Layer 4 of a small transformer language model trained on English Wikipedia (8 layers, counted from 0, width 96).
A neuron's activation on a vector x is quick GELU(weights . x), where the dot is the dot product. Quick GELU of z is z times sigmoid(1.702 z).

Input weights of the MLP neurons that the questions are about. A number n stands for n times 0.0048.
n33: 24 -17 -6 3 43 11 29 9 -64 -13 63 8 -19 -44 10 -15 -11 17 -4 -32 -20 -4 -35 1 13 -11 -44 33 -15 -2 -7 2 -21 -21 52 9 12 -51 24 -38 -34 -4 29 18 -29 -14 39 18 27 -12 6 31 -11 -13 -5 11 34 25 -20 8 12 -9 -28 -9 -35 -21 -2 -19 -13 6 -26 1 61 -12 -15 -15 40 10 62 1 -43 -14 -90 15 12 -27 4 -50 -8 41 -4 21 12 18 -9 22
n129: -35 -23 -8 -22 29 -30 19 1 -39 -4 8 41 33 14 -15 51 11 -1 -43 -72 11 42 58 2 -26 10 11 -8 69 -32 40 -29 27 6 -2 -18 -3 8 34 -34 30 32 -21 -53 -25 5 -16 17 -12 37 -10 23 23 -16 -33 -5 -9 -29 36 -28 8 -71 -8 4 -17 4 5 -14 -36 8 -38 45 -21 10 7 24 17 -11 62 0 12 9 16 23 7 -39 -37 -21 23 -80 18 -14 -18 10 14 -7
n135: -11 -10 -10 -9 -10 -8 39 19 9 -27 20 10 17 15 6 21 -14 -42 17 -4 1 2 8 -16 20 27 1 23 8 1 7 -1 14 -13 11 13 -24 -49 -45 1 14 -24 -14 29 -3 -15 -15 43 28 -17 10 6 -12 0 10 4 -25 -39 65 -34 -39 -12 17 -22 7 17 11 -13 29 -10 -27 -31 -5 37 14 25 20 6 48 13 20 -29 -6 -43 -20 -20 21 26 -3 -3 21 -5 1 9 35 14
n136: 20 4 15 -21 31 -26 -33 -11 -44 -23 -21 20 -25 14 11 31 -40 52 4 -46 2 26 -18 1 20 -30 -4 50 -1 -26 -9 3 0 -2 -10 -15 -15 -39 31 -19 2 -13 1 -2 -24 -4 -19 -31 22 17 -28 17 26 -5 -41 -10 -2 13 19 -2 -27 -14 3 26 62 -18 -5 -29 -52 -12 10 -7 -8 -23 -13 -11 4 -45 22 -14 26 4 52 6 -5 -27 45 -1 36 -19 22 12 56 -31 -7 -1
n137: 15 -5 -18 25 9 22 -20 47 26 13 -24 22 -5 16 13 -37 -41 21 5 -10 12 3 3 35 -27 3 10 -24 31 37 -2 -39 -6 7 3 9 -8 16 -24 27 -18 41 -11 25 55 21 22 -5 -2 4 -9 22 41 40 -31 -4 21 8 -22 -35 -7 17 -20 3 11 26 -9 8 3 29 -8 3 1 -32 -18 7 6 -28 -11 6 14 10 -11 29 25 31 -50 29 6 29 -32 -30 -8 6 18 19
n142: -13 -47 -16 44 30 30 19 36 -2 -19 -18 -2 18 35 -10 10 -10 20 -18 23 -31 59 -5 0 -4 32 -18 55 -33 17 -14 1 -73 4 16 31 -1 92 55 -20 6 -14 16 -10 -53 4 -9 -11 25 -5 -25 40 -21 47 -23 -28 -2 21 -38 18 -2 26 -21 8 -27 9 30 6 -16 -4 -76 34 27 2 37 -78 21 -11 55 -38 15 9 -22 11 -6 -19 -24 4 3 -15 17 -21 -37 10 -28 21
n144: -26 -32 -8 -11 31 -13 -7 22 -37 0 32 -28 -2 -19 15 4 -28 -55 -1 -17 -14 -1 26 -16 -32 -35 34 42 38 28 -13 -29 -45 -17 -11 2 -15 -17 -17 -25 28 -14 17 19 -35 -16 60 28 -4 6 12 -42 -6 -3 -15 -25 -5 -15 -11 0 6 27 25 -2 -1 48 24 14 -17 -9 -3 -29 -10 -22 -46 -14 33 36 17 -49 16 -6 -23 -36 17 34 37 10 15 43 2 2 2 46 -76 -17
n150: -15 -18 10 -10 35 -2 20 -2 -4 -9 43 11 -18 4 1 13 -20 17 2 -39 27 10 -42 -14 1 -3 -37 10 -1 36 -1 -16 -24 -4 17 6 11 -15 1 8 6 18 18 20 -20 29 -18 28 1 -4 11 15 -15 33 -6 -2 3 -5 10 -20 0 10 19 -59 -2 -10 -22 -13 -49 14 -32 -1 30 -20 -3 5 -14 -40 -6 -6 11 -5 29 -14 -9 25 19 4 6 15 -7 6 -24 -45 8 36
n175: 18 13 19 25 15 -43 -37 -25 20 35 -19 55 5 -4 3 37 16 15 31 53 -9 -25 24 22 14 23 -73 -7 -9 10 7 12 -2 -4 7 22 -56 39 8 -15 15 63 -51 35 52 -3 -31 16 48 -16 58 -44 21 13 8 9 3 26 27 -40 -15 15 -7 -1 -60 42 25 -57 -16 38 -40 -35 -5 42 -17 20 38 -70 20 36 28 -23 28 -58 0 6 -29 46 -10 14 -23 5 30 -18 39 -5
n251: 71 -11 10 11 13 8 28 52 4 2 -33 -25 16 -40 -8 -36 -6 -25 -1 -1 -15 29 14 -12 -14 13 3 -52 49 22 -4 15 16 14 29 39 21 -15 0 -44 -44 -7 -10 21 -50 -11 45 11 49 7 -1 -10 21 -5 -25 -25 34 2 12 5 6 -35 -2 0 -14 -7 -13 49 -18 37 10 -19 -22 -20 -9 -25 12 -22 -24 -13 2 -17 80 8 0 -23 -41 -15 46 61 -53 13 -14 -36 -23 -2
n265: 61 -21 -34 -19 -17 7 32 50 -40 24 -31 58 26 -20 6 4 -3 15 38 -16 -9 19 -11 16 -12 20 -59 21 15 -20 -17 -34 15 14 -62 -39 17 -13 -70 6 -28 -24 -22 8 4 -36 19 10 3 30 8 -48 37 30 -25 1 -43 4 24 -2 -15 -8 -34 -24 54 69 -26 -24 -32 -94 33 20 7 -37 -26 32 -55 1 27 -51 -30 -50 1 32 -34 -18 8 -21 -13 -5 10 7 -53 19 30 43
n272: 41 -8 -8 -51 13 2 -36 53 -8 20 -53 -9 25 6 48 53 26 -36 3 6 -23 6 -8 15 -9 -4 4 23 -17 -20 -16 -23 46 -4 -35 -39 24 -12 -33 -40 29 16 20 18 19 20 -21 3 -8 -25 2 24 -36 27 0 -4 -43 -32 -50 11 10 39 19 33 -27 -49 -36 -17 -43 36 9 4 4 -16 -12 -7 -27 -6 -21 37 36 -5 -14 25 -2 14 -74 -19 -23 -1 -48 8 7 6 92 2
n311: 5 24 -28 18 8 31 -10 13 -23 13 -7 15 18 -10 4 10 -6 -20 25 -3 -5 20 -3 32 32 -13 -38 -10 45 17 -28 5 -6 -22 39 -2 0 -16 32 2 -1 -18 20 -12 -11 68 -14 -33 2 9 -72 -29 27 -10 14 14 -15 30 67 -49 -19 13 -19 -38 -12 17 61 1 -29 20 -9 -1 30 -14 -37 6 -21 -45 -9 -30 -48 -41 -44 -16 -8 -36 -27 13 6 -5 -13 0 -11 3 27 7
n316: -8 12 -23 28 -4 -4 75 5 -39 0 -14 6 43 11 -66 62 63 35 -11 -58 51 16 -24 -19 -26 22 -21 -47 -46 -11 19 -30 44 31 -8 -5 19 -21 -18 -18 11 -45 14 12 48 28 50 42 11 -28 -12 -11 -35 -37 -48 -6 -31 -24 45 49 -21 6 18 -38 4 12 -18 4 39 -38 -23 -21 36 23 10 18 -35 22 10 -46 48 -7 21 -9 -21 -7 15 9 8 26 -11 -3 -22 -79 29 7
n319: -5 4 -77 8 55 93 -28 28 76 44 -14 7 -16 1 -25 8 0 36 3 -12 19 8 54 17 -7 -7 -16 4 -6 9 -44 -10 -47 3 16 8 -21 18 -14 7 15 56 -2 9 50 46 6 -27 9 26 -1 14 20 24 -58 -15 29 -1 25 44 -34 57 33 9 38 18 -21 1 16 62 5 -20 -69 19 -33 42 24 -7 -10 7 -13 -15 32 -53 -18 -36 12 28 56 15 -33 -28 33 -22 52 5
n324: 49 -5 68 29 32 10 -7 -2 48 -29 -35 53 -10 27 9 -44 -52 44 -7 -15 72 -8 54 36 -26 -36 29 47 29 70 26 23 -6 -7 8 -8 17 -32 5 -25 -19 45 -37 35 3 43 -51 9 18 87 -62 13 84 48 -19 49 5 30 43 -5 29 22 33 -7 12 20 43 -10 0 -79 36 71 8 58 -12 -26 39 0 -13 -15 -29 15 -7 -41 54 -34 16 -8 11 23 18 37 32 15 12 20
n344: -49 8 39 -8 34 33 8 17 -35 25 9 29 13 3 12 -2 17 -20 -25 -30 37 -10 -7 30 -12 -16 -35 18 -10 5 26 -18 38 -8 6 23 49 22 -30 13 4 0 -10 9 -20 -68 -21 9 43 49 3 -35 -7 20 -6 -79 -56 0 -42 -8 -26 5 -26 -19 26 -10 -2 -47 26 -1 -30 9 33 27 14 9 39 -8 -40 -30 -52 6 10 40 31 -39 -33 -35 -11 32 -15 60 16 -16 3 17
n358: -24 7 -13 -34 21 -4 1 -28 -4 10 -23 27 18 -51 -24 39 1 -3 25 -56 6 -36 -18 18 18 -3 -34 -2 9 -18 20 18 -5 -1 -22 -31 -26 34 -26 46 10 -17 33 -19 -25 0 0 11 -27 -38 12 -43 9 -60 18 4 -21 34 33 30 4 -15 -28 -11 -1 -36 -4 -52 -33 -4 14 -17 14 33 18 6 3 5 -4 -19 -22 -36 -12 23 -1 26 -6 1 -10 24 -8 -4 1 -28 32 -17
n367: -41 -35 -13 9 11 2 3 84 24 33 34 49 37 -9 -58 1 -47 -46 3 26 -2 83 -51 14 34 1 -38 27 -2 23 -21 22 -37 -28 24 -1 -45 -58 5 17 3 42 50 17 -21 11 -66 2 49 -8 7 -45 -25 -3 -7 -50 -1 -5 -1 41 42 -19 -81 -28 36 13 -37 1 1 -29 6 26 4 29 8 22 -49 31 30 12 -41 -21 -47 4 -22 -8 -18 9 -35 -29 6 -34 1 24 25 41
n379: -24 -20 24 7 12 22 11 19 43 -8 17 11 7 -17 -7 -20 -23 31 48 -47 -5 14 48 -1 -22 -4 8 -32 -28 14 -19 -7 -24 4 37 -2 -10 27 9 -10 17 40 -40 1 -28 8 -4 9 37 -6 -20 -44 12 10 1 -26 13 63 29 -57 5 4 2 -19 -27 12 -4 12 27 -6 -13 36 12 -20 11 -17 -14 5 -10 -9 3 -15 -5 -13 16 2 15 -4 -1 30 -25 19 -10 -55 -12 -4
n402: 6 -19 16 -27 31 -9 -10 9 36 -26 9 2 4 4 21 -18 -19 7 -18 63 -56 25 -52 22 1 -14 -20 -29 35 64 -2 7 6 23 9 21 -33 26 -31 32 25 36 -9 32 -27 -23 17 -10 -48 -16 -5 -44 4 21 -9 -16 -2 -14 12 10 36 -20 -25 2 64 6 36 -4 9 -8 5 -17 -42 -13 -27 11 -36 -16 35 -21 14 -38 45 27 44 6 -23 -1 9 -5 -14 -8 31 -10 -20 2
n463: 29 34 -18 91 18 -4 -15 34 23 17 3 -90 46 8 -45 17 3 1 26 19 7 12 49 3 -15 -24 4 -22 31 -9 -22 15 -13 31 8 41 8 -6 26 -58 64 -11 52 -10 28 -27 21 -1 71 -5 16 -37 23 -27 41 10 -89 71 -15 55 -29 -8 -35 -56 27 3 46 -4 -4 -37 44 -34 15 56 19 -13 0 5 -27 6 -1 16 -3 -3 33 32 42 55 14 2 -32 -38 13 -11 76 -35
n467: 50 3 -9 11 23 -52 79 -9 15 -23 9 10 18 -28 -39 45 -49 -20 23 -34 -45 -12 -38 40 -2 -15 -24 2 -6 1 -49 -12 3 -30 -22 -42 1 -33 -31 -49 -17 -5 32 -9 -6 -6 -6 -20 2 34 44 5 27 14 -1 6 11 20 13 11 41 5 -32 11 3 -24 46 -10 -1 29 17 18 15 -35 -23 -5 -18 -31 18 -18 10 -3 -40 10 -27 -11 -62 -43 -16 6 57 -46 15 -22 23 -14
n508: 59 9 8 29 18 20 -49 -4 35 13 22 -34 16 10 15 17 14 -29 -23 7 5 7 3 28 28 13 30 -9 17 12 -55 45 20 -7 13 3 26 -50 -46 -52 -6 45 3 15 -78 -31 15 -9 -7 37 18 14 35 23 22 37 14 -17 28 -4 33 -3 -11 33 37 25 30 -8 3 -16 29 -20 28 -11 62 -12 37 -14 14 -18 20 -69 0 47 13 -37 -40 -16 37 -19 37 -24 27 5 81 -8
n512: 11 -34 72 24 14 -23 -15 -19 -18 -34 -2 -10 -5 55 -14 1 -60 11 58 27 56 -27 3 16 -23 -6 24 -3 16 -35 26 21 -22 -12 -11 -32 -21 -35 34 15 -31 56 18 -31 11 25 12 32 29 29 -44 -28 15 84 -13 -18 64 -5 36 36 -4 -18 37 -26 30 30 -48 3 50 -83 92 30 -50 46 -35 -16 58 -14 -67 11 23 38 63 -77 -15 -24 -18 -16 28 -8 6 2 15 26 -2 -30
n527: 25 -6 -37 -3 -37 31 14 -13 8 -3 37 -14 35 -33 14 -45 2 -24 -20 -41 -16 2 36 -15 -42 8 -26 -2 13 -7 -29 3 -33 11 17 9 4 -19 -14 -42 3 21 -32 -42 -31 0 -49 2 17 -6 2 31 -73 -3 1 5 -53 19 -18 -23 1 20 60 -12 2 -9 -23 -14 5 12 -70 -17 -27 -29 -11 8 -17 21 -5 -11 -38 26 -39 -7 34 18 -34 29 8 -23 -2 -52 13 -23 9 14
n543: 23 13 -25 3 27 9 30 -1 25 35 -71 12 15 -33 -27 -3 -74 13 -6 -73 7 -7 14 -17 4 6 32 -45 -19 -20 34 -47 14 -51 1 26 10 39 -19 -25 22 8 -32 38 -7 7 -30 31 -21 37 13 15 58 -24 10 -32 -61 58 45 -19 24 74 0 -37 0 19 -7 17 14 -33 -13 -11 9 4 41 -35 -7 -20 2 -4 -7 -16 -10 4 30 24 -15 2 0 14 -13 0 31 -53 -2 5
n544: 14 25 10 15 -2 -32 8 15 14 -26 -33 -5 -1 -34 -22 14 5 -25 7 -30 11 11 25 5 -53 30 -21 -25 -21 2 -1 16 -46 8 54 31 14 -4 -24 -23 1 20 3 -25 -9 -38 -1 -41 17 28 -44 -25 0 23 -16 -6 5 38 -10 -21 10 21 -17 -21 7 40 6 -15 -1 7 -11 18 9 -15 3 -20 -30 -37 30 -48 -3 11 -26 1 -10 -5 33 -14 -12 -27 -35 -28 -6 -9 -58 2
n555: -5 26 29 -32 -12 -45 3 12 23 -36 -36 19 14 -42 43 23 -11 -29 -7 -43 55 -1 -28 -3 5 -4 37 23 -9 -25 -6 13 7 -28 -5 31 -20 -3 -14 -13 10 -45 14 -15 -3 -7 5 -31 12 -20 -11 13 -4 -17 12 15 -1 9 -26 -2 13 8 5 -16 -21 11 -7 -4 -25 35 -23 8 13 6 -15 6 -16 30 7 -18 27 4 29 12 8 -3 -17 -18 31 -2 36 -8 6 -51 -10 -65
n601: -24 -31 -37 -15 -12 -40 -25 22 2 3 7 11 27 2 -51 -3 -28 23 -36 3 -27 10 -5 -24 -47 -26 -21 10 -14 47 -32 -5 -8 33 -8 -9 37 -40 -19 45 -6 -7 6 8 -40 26 -7 6 -19 0 -28 -80 -2 26 10 10 -13 39 -23 27 29 3 20 65 26 -1 11 -4 50 4 -3 0 22 3 -13 -2 -21 5 17 -31 8 -15 51 10 11 -28 -3 -31 8 -33 -14 -48 10 -2 -30 61
n698: 45 -25 -3 -56 -2 -1 -15 8 -60 23 -8 44 16 -19 27 -13 51 -10 -10 -14 -12 12 -37 -40 -1 2 19 13 18 -9 -21 -13 -10 -51 66 -64 65 4 -25 -40 36 10 19 58 -9 16 -14 18 42 -6 -57 -11 31 -16 17 43 14 -21 -13 23 10 -14 -12 -3 -5 -43 17 -6 -39 -69 -13 12 17 31 -42 -8 -45 -63 35 -19 -20 7 31 24 7 3 -42 -18 24 -4 3 -12 5 2 10 11
n753: 53 -2 -14 28 -13 -27 23 26 -1 7 -19 -35 34 -72 30 -82 -15 39 -22 -36 -29 -12 71 53 -36 11 46 -22 -1 28 7 14 5 -31 -10 31 -11 16 8 40 -10 -17 -10 -13 3 -22 25 -25 -39 -1 5 38 28 10 -15 -6 -41 6 -4 -17 -22 17 37 11 -19 -50 12 -12 0 33 6 19 8 16 15 -20 16 20 50 -5 16 -45 43 -10 -39 -3 -2 -23 -10 21 -24 55 11 -4 37 -17

Each question shows a token from some text and the vector x that enters the MLP there. A number n stands for n times 0.061.

" of": -5 13 -37 18 -22 -2 -2 22 8 2 -19 -11 -43 -1 8 -13 -4 8 -30 8 2 -5 -23 -21 40 34 0 3 8 -9 -7 0 1 15 -2 -15 18 0 9 -5 3 4 1 -25 2 -7 -15 6 -4 21 -5 -5 11 -32 -3 8 -8 1 -9 -28 32 -21 7 -21 -16 -38 -29 45 19 16 0 15 -1 -33 -11 -18 -25 -21 -18 -12 3 -21 -1 -1 -23 12 19 30 -3 12 -2 -1 1 6 -5 -13
Which neuron fires most, and how strongly? n251, at about 1.1

" international": -24 17 -31 1 -18 -6 -7 -4 18 -8 7 -29 -56 -5 -2 -3 7 1 -18 16 4 -7 -4 -2 34 39 -7 27 9 -5 1 10 1 14 -4 -23 12 3 -12 -12 -17 15 -22 4 11 3 4 -17 -7 18 -7 12 12 -26 22 0 -3 -27 -26 -45 26 -33 -10 -16 -11 -21 -5 24 14 18 0 5 22 -14 -1 -32 -19 -5 3 -18 -2 -24 -18 -1 1 7 20 6 1 3 14 24 3 7 8 2
The two highest activations, in order: n508, n33

"R": -41 19 -21 15 -36 2 -13 -10 2 -3 21 -19 -14 20 -25 -13 10 6 -8 1 -9 8 -11 -25 52 59 -20 18 0 -2 -26 12 -14 20 -25 15 5 13 -10 -4 3 7 10 -11 12 -7 7 -15 13 32 10 -2 6 -24 15 15 14 -20 -5 -33 0 -30 7 3 -20 -20 -3 52 13 10 10 21 18 -15 -4 -17 -20 6 11 -7 6 8 -8 -20 9 15 14 -12 -13 -14 -4 16 -14 1 6 -7
The two highest activations, in order: n142, n367

" in": -1 5 -24 6 -34 6 -4 17 29 -8 -19 -15 -31 -2 -22 7 4 3 -26 23 12 -19 -10 -15 23 34 1 17 10 6 -8 19 -3 18 -25 8 17 5 19 -9 0 9 -16 -15 17 -8 -5 3 15 24 7 -11 10 -36 6 6 -17 -23 -2 -35 28 -29 18 -16 -7 -27 -19 20 35 -6 -2 4 1 -22 -10 -18 -14 -21 -2 -21 7 -17 -4 -4 -11 14 41 17 -1 3 4 14 18 14 5 8
The three highest activations, in order: n463, n135, n544

" from": 2 -12 -9 -11 -26 2 -3 24 25 -7 -17 -19 -5 -4 -12 -1 -11 -14 -13 11 6 -15 -7 14 30 19 7 10 -3 4 -4 18 -26 15 0 -11 12 1 0 -30 -10 24 10 -25 8 -18 3 9 4 29 7 -7 22 -22 0 7 -23 -12 -10 -31 39 -44 2 -4 1 -15 0 48 36 9 4 4 -9 -21 -17 -26 -20 -18 10 -24 12 -18 2 -8 -16 10 26 17 6 11 0 4 16 -2 -2 -3
Which neuron fires most, and how strongly? n251, at about 2

" scientific": -23 12 -26 4 -20 1 0 8 14 -11 23 -14 -21 11 0 6 6 -3 -13 23 0 -22 -9 -28 35 12 -2 17 5 -12 -3 20 4 -2 -30 -21 26 13 -1 -14 -7 3 -14 8 14 1 -5 -27 -16 26 -5 18 9 -11 10 -11 -8 -16 -22 -47 20 -37 1 -19 -29 -31 -22 32 4 15 3 2 10 -3 2 -21 -30 -11 -13 -16 -28 -18 -22 22 8 17 10 2 5 -1 23 3 8 4 14 0
Which neuron lights up most? n272

"t": -45 1 -27 10 -5 -6 10 -19 -11 -24 -8 -11 -32 8 -7 -10 25 30 -18 26 27 -8 -3 -15 50 34 -2 17 8 -2 19 16 30 6 10 -10 -13 4 -7 2 11 11 -12 -12 35 -1 -35 -8 13 20 4 -4 1 -1 5 27 -7 1 -15 -19 34 -16 19 -6 -26 -13 -3 3 6 54 11 15 0 -19 -2 -25 -6 -18 -1 -4 -2 -1 -1 5 -6 30 28 -9 -4 2 16 9 -3 23 1 12
The three highest activations, in order: n175, n150, n129

" like": -4 -4 -16 8 -37 6 6 15 29 3 3 -14 -67 -19 -29 6 -9 -8 -11 15 -5 -21 -20 6 25 27 2 18 0 -14 4 8 -7 28 1 -12 12 13 -1 -17 -6 11 9 -6 17 -28 -1 2 -2 25 0 12 9 -1 24 6 -14 -22 -13 -31 33 -23 6 -9 -12 -31 -6 29 30 -4 27 -3 -4 1 -5 -26 0 -6 -4 -19 13 -21 7 -11 -16 27 37 25 10 7 -2 16 13 9 -7 -6
Which neuron lights up most? n463

"=": -14 2 -5 -7 2 -3 -13 2 28 -9 -20 -11 -47 -1 -8 -25 5 9 -33 16 -24 -21 -1 -15 26 21 -29 6 15 -5 5 41 9 15 4 -3 24 -3 -2 10 8 8 -5 -11 -1 -19 3 17 -7 13 -12 -14 -3 -33 -3 -1 -32 -29 0 -27 -7 -24 17 16 -11 -35 12 34 40 -4 5 1 8 -6 -10 6 -26 -18 -14 -28 4 -7 -15 18 -7 11 21 5 -16 -3 16 16 8 10 -1 -1
Which neuron fires most, and how strongly? n402, at about 1.3

" with": 1 -11 -17 2 -29 7 -3 18 26 5 -12 -16 -52 -14 -25 -1 -14 14 -17 10 10 -19 -4 -7 49 42 -6 3 5 -5 8 3 3 22 3 -6 13 -3 -12 -7 1 9 8 3 20 -17 6 3 -2 43 2 -11 -1 -3 22 0 -13 15 -12 -31 45 -29 12 -23 -15 -7 -8 31 16 15 14 7 9 -7 5 -20 -4 -16 5 -34 4 -21 3 3 -10 38 31 2 0 3 -8 11 15 8 4 -11
Which neuron fires most, and how strongly? n543, at about 1.8

" Mexico": -27 6 -16 -3 -1 1 -12 -12 27 -9 -7 -10 -51 -7 -22 -7 11 7 -37 22 8 -13 1 -13 36 25 3 7 -13 -3 -4 7 -18 20 -14 -8 13 -4 -10 -11 -12 16 -10 -2 3 -7 19 4 -4 8 -5 -5 27 -7 16 0 -9 -24 -24 -48 7 -38 -24 -4 -10 -23 -12 35 18 17 30 -3 4 -24 -1 -40 -33 -19 -9 -4 -14 -5 -7 3 -3 2 9 11 3 -6 13 17 -15 6 3 -2
Which neuron lights up most? n508

"10": -9 4 -33 22 -13 -11 -2 -7 15 -2 13 -26 -33 -7 -29 -9 4 -5 -15 20 15 12 -8 -32 23 21 9 12 -20 7 -14 17 -7 35 -5 14 17 0 -17 12 5 3 -8 8 30 8 -16 3 -5 30 5 -3 7 -42 15 23 1 -13 0 -34 8 -19 -5 0 -39 -21 -30 23 14 20 28 4 19 -24 3 -12 -35 -16 -25 -18 -12 5 -2 0 5 3 12 3 3 -5 -10 11 -7 18 -8 -2
Which neuron lights up most? n601

" more": -22 -5 -33 -16 -15 0 -12 14 29 10 6 -6 -21 -11 -13 4 -16 -7 -15 8 16 -25 -11 26 21 43 27 5 -1 -14 -10 1 -10 12 4 -3 7 -16 -2 -2 7 21 -5 16 17 -13 9 -5 -15 25 -14 4 -18 -9 -9 28 -9 -46 11 -26 15 -18 0 -24 -12 -23 -21 38 16 19 26 9 5 4 -6 -13 17 -9 8 -23 -2 -17 -17 -5 1 29 22 -11 2 -9 16 3 27 30 9 -7
Which neuron fires most, and how strongly? n508, at about 1.8

" law": -52 12 -17 1 -14 -7 -6 1 12 -15 22 -18 -36 -2 -20 -12 13 8 -17 24 0 -15 -11 -16 47 23 -4 13 -13 0 12 32 21 3 -31 -7 18 7 5 -5 -13 -8 -27 -18 11 -2 24 -9 -14 31 -7 3 4 -7 1 -6 -18 -17 -37 -43 21 -23 2 -24 -9 -39 -6 29 3 -9 9 6 12 -13 1 -21 -8 -10 -9 -5 -6 -4 -17 8 -14 12 23 -10 5 -4 22 23 5 11 -11 7
Which neuron lights up most? n344

" still": -17 19 -16 -17 -63 10 -15 20 18 7 0 -1 -43 -18 3 -4 0 5 11 2 20 -21 0 -3 28 27 13 18 -2 -11 8 12 23 4 21 2 6 0 11 -3 5 22 -32 -10 48 -21 8 -19 -8 24 1 -19 8 -5 9 24 -13 -34 -6 -26 6 0 -1 -15 -26 -16 6 21 -1 13 4 -3 10 -5 3 -14 6 -31 1 -26 -7 -13 -14 -19 -22 1 11 7 -15 5 7 29 22 26 22 -1
Which neuron lights up most? n175

"e": -40 -7 -6 6 -37 10 3 -13 23 12 17 -19 -53 -8 -7 2 7 23 -19 -2 15 7 -21 -23 29 42 -1 1 -1 -24 1 4 -22 1 -7 1 -7 6 4 -9 3 14 -6 -9 19 -1 -13 -22 3 37 -10 -9 3 -12 20 7 -12 -22 -33 -14 35 -20 25 -8 -3 -48 -2 24 32 6 27 26 13 -10 -9 -17 -3 -1 -17 -2 -13 5 -16 4 -9 25 18 14 -18 -2 13 15 -5 18 6 -2
Which neuron fires most, and how strongly? n367, at about 0.2

" his": -37 -5 -22 -10 9 7 -8 26 21 14 -3 -10 -40 -12 -2 -9 -3 6 -9 6 22 -26 -22 -1 43 39 -11 13 2 -9 -9 -3 3 2 -1 -9 15 -1 9 -16 -9 13 -6 -8 7 -20 2 0 0 5 2 -3 15 -29 2 15 -1 -20 -23 -41 34 -34 12 -17 -20 -32 -26 24 15 6 2 21 17 -1 0 -12 -10 -19 -11 -26 11 -7 -15 3 -16 16 17 16 -6 -1 4 7 5 1 2 -33
Which neuron lights up most? n555

"lic": -34 17 -13 9 6 -10 15 -16 5 -10 2 3 -37 20 -30 -2 7 35 -19 11 11 -6 -12 -5 34 25 -19 6 -3 -15 4 13 -27 4 -1 -12 18 11 -2 -19 -2 -10 10 8 26 -6 -12 -13 -7 19 -21 16 -8 -12 3 3 -12 -48 -29 -27 25 -17 13 -2 14 -43 -4 25 19 -2 -6 -9 -3 -31 -8 -21 6 10 -21 -7 -15 -18 -19 -10 -2 17 21 14 -23 -10 24 7 18 24 -7 -8
The three highest activations, in order: n142, n33, n136

" a": -50 -9 -28 -18 -14 -4 -15 25 3 -13 7 -19 -23 -3 -7 13 1 17 -31 5 8 -23 6 -4 23 40 -16 11 -2 -23 6 6 26 12 -15 -4 1 10 -4 -9 3 18 -25 -3 17 -15 0 -10 9 16 -2 5 -11 -30 21 18 -8 -12 -2 -32 26 -38 12 -13 -22 -30 -21 25 6 21 7 16 9 -14 3 -17 -17 -27 -5 -27 16 -8 -8 14 -3 27 17 2 -7 0 -6 9 5 23 5 -10
The three highest activations, in order: n129, n272, n358

" for": 1 1 -19 1 -38 -2 -8 17 21 7 -10 -15 -63 1 -23 1 1 4 -15 4 7 -13 -9 13 34 42 1 11 15 -7 13 9 4 25 -3 -26 8 6 -2 -13 3 5 -17 -17 6 -26 7 -6 9 20 -6 -8 7 -14 18 6 -8 -10 -11 -35 38 -33 7 -4 -14 -22 -9 39 22 6 -2 5 5 -9 -9 -28 -16 -17 3 -26 13 -22 -4 -21 -17 25 31 22 -5 2 -3 14 9 7 -2 -14
Which neuron fires most, and how strongly? n544, at about 0.82

" many": -38 5 -31 10 -36 -5 9 18 22 0 17 -24 -35 -6 2 14 0 -11 -8 2 -2 -17 0 6 28 33 13 1 2 -13 2 3 14 13 -6 -10 18 -6 -18 -20 12 4 12 10 0 8 -15 -7 4 24 -15 13 -2 -26 10 18 -16 -19 -3 -33 37 -31 15 -14 -23 -7 1 45 23 26 5 -1 4 13 3 -26 -15 -24 5 -28 -15 -18 -9 21 6 23 13 0 1 9 -2 8 -8 -7 7 7
Which neuron fires most, and how strongly? n508, at about 1.2

"ulate": -15 9 -11 4 -12 -2 -6 -2 25 -10 1 -16 -45 8 -9 4 2 12 -22 15 16 -30 -1 9 42 19 -10 4 -18 -21 20 24 -24 24 -11 -22 -2 -3 -3 -8 -12 4 -16 -9 24 -19 -7 -17 3 23 -15 12 -10 4 7 12 -22 -46 -26 -12 22 -12 14 -12 -4 -41 -7 15 21 -6 26 11 10 -4 4 -37 5 -21 -7 -5 6 -11 -12 -4 -10 23 26 -2 -8 -1 22 4 29 21 -5 -12
Which neuron fires most, and how strongly? n512, at about 1.3

" fo": -36 26 -5 -10 -47 5 -5 -5 11 -20 12 -4 -38 12 -24 1 -5 -2 -7 3 13 -25 -20 -6 8 36 15 25 -18 -18 3 8 3 34 -1 -17 25 15 12 -23 6 13 -17 -31 17 3 0 -6 5 22 6 13 21 -7 5 8 -10 -33 6 -34 3 -16 0 12 3 -25 9 19 15 27 18 21 -12 -14 -15 -5 -1 2 1 -38 -15 -13 -1 -6 -2 10 21 -1 -16 -2 9 18 17 24 6 -21
Which neuron lights up most? n129

"\n\n": -22 -15 0 -9 -3 -13 -16 13 27 -13 -3 -15 -29 -12 12 -18 -15 11 -15 18 -14 -10 -9 -14 21 2 -20 2 3 1 23 17 3 25 -2 -1 14 11 1 -1 -4 18 -15 -17 8 -31 -2 10 -3 26 8 -13 15 -26 6 11 -9 -27 3 -23 16 -19 12 22 6 -53 9 50 43 18 0 -4 -4 -7 -3 -1 -24 -46 -2 -29 18 -15 -7 14 -10 20 15 6 -3 2 -1 10 2 7 -6 -1
The three highest activations, in order: n402, n601, n251

" be": -12 -1 -16 -14 -55 11 -3 22 11 2 12 13 -41 2 -22 -4 11 13 -13 -2 25 -27 -13 0 19 38 -2 12 8 -17 13 20 22 34 -10 -4 4 -4 -10 1 0 -3 -11 -15 22 -30 0 -12 9 24 -14 -9 -3 -27 1 4 -18 -32 7 -27 27 1 11 -3 -13 -30 -15 26 15 3 21 -4 7 -10 0 -14 5 -27 -8 -29 -16 -16 -6 -1 -22 11 7 -4 -9 -1 2 23 22 35 9 -9
Which neuron lights up most? n265

" by": 4 -10 -9 -3 -26 -7 -2 29 16 -4 -3 -15 -40 -20 -8 -5 -12 2 -19 10 -2 -16 -7 11 24 26 -4 6 3 -2 2 8 -3 26 -14 0 4 6 -14 -24 -7 17 -6 -10 11 -30 20 1 11 28 0 0 19 -8 25 0 -19 -6 -5 -27 44 -27 7 -4 -25 -38 -6 55 24 4 3 9 -8 -18 0 -27 -11 -28 -5 -28 17 -17 6 -2 3 25 24 19 6 7 1 0 19 3 -6 -1
Which neuron lights up most? n251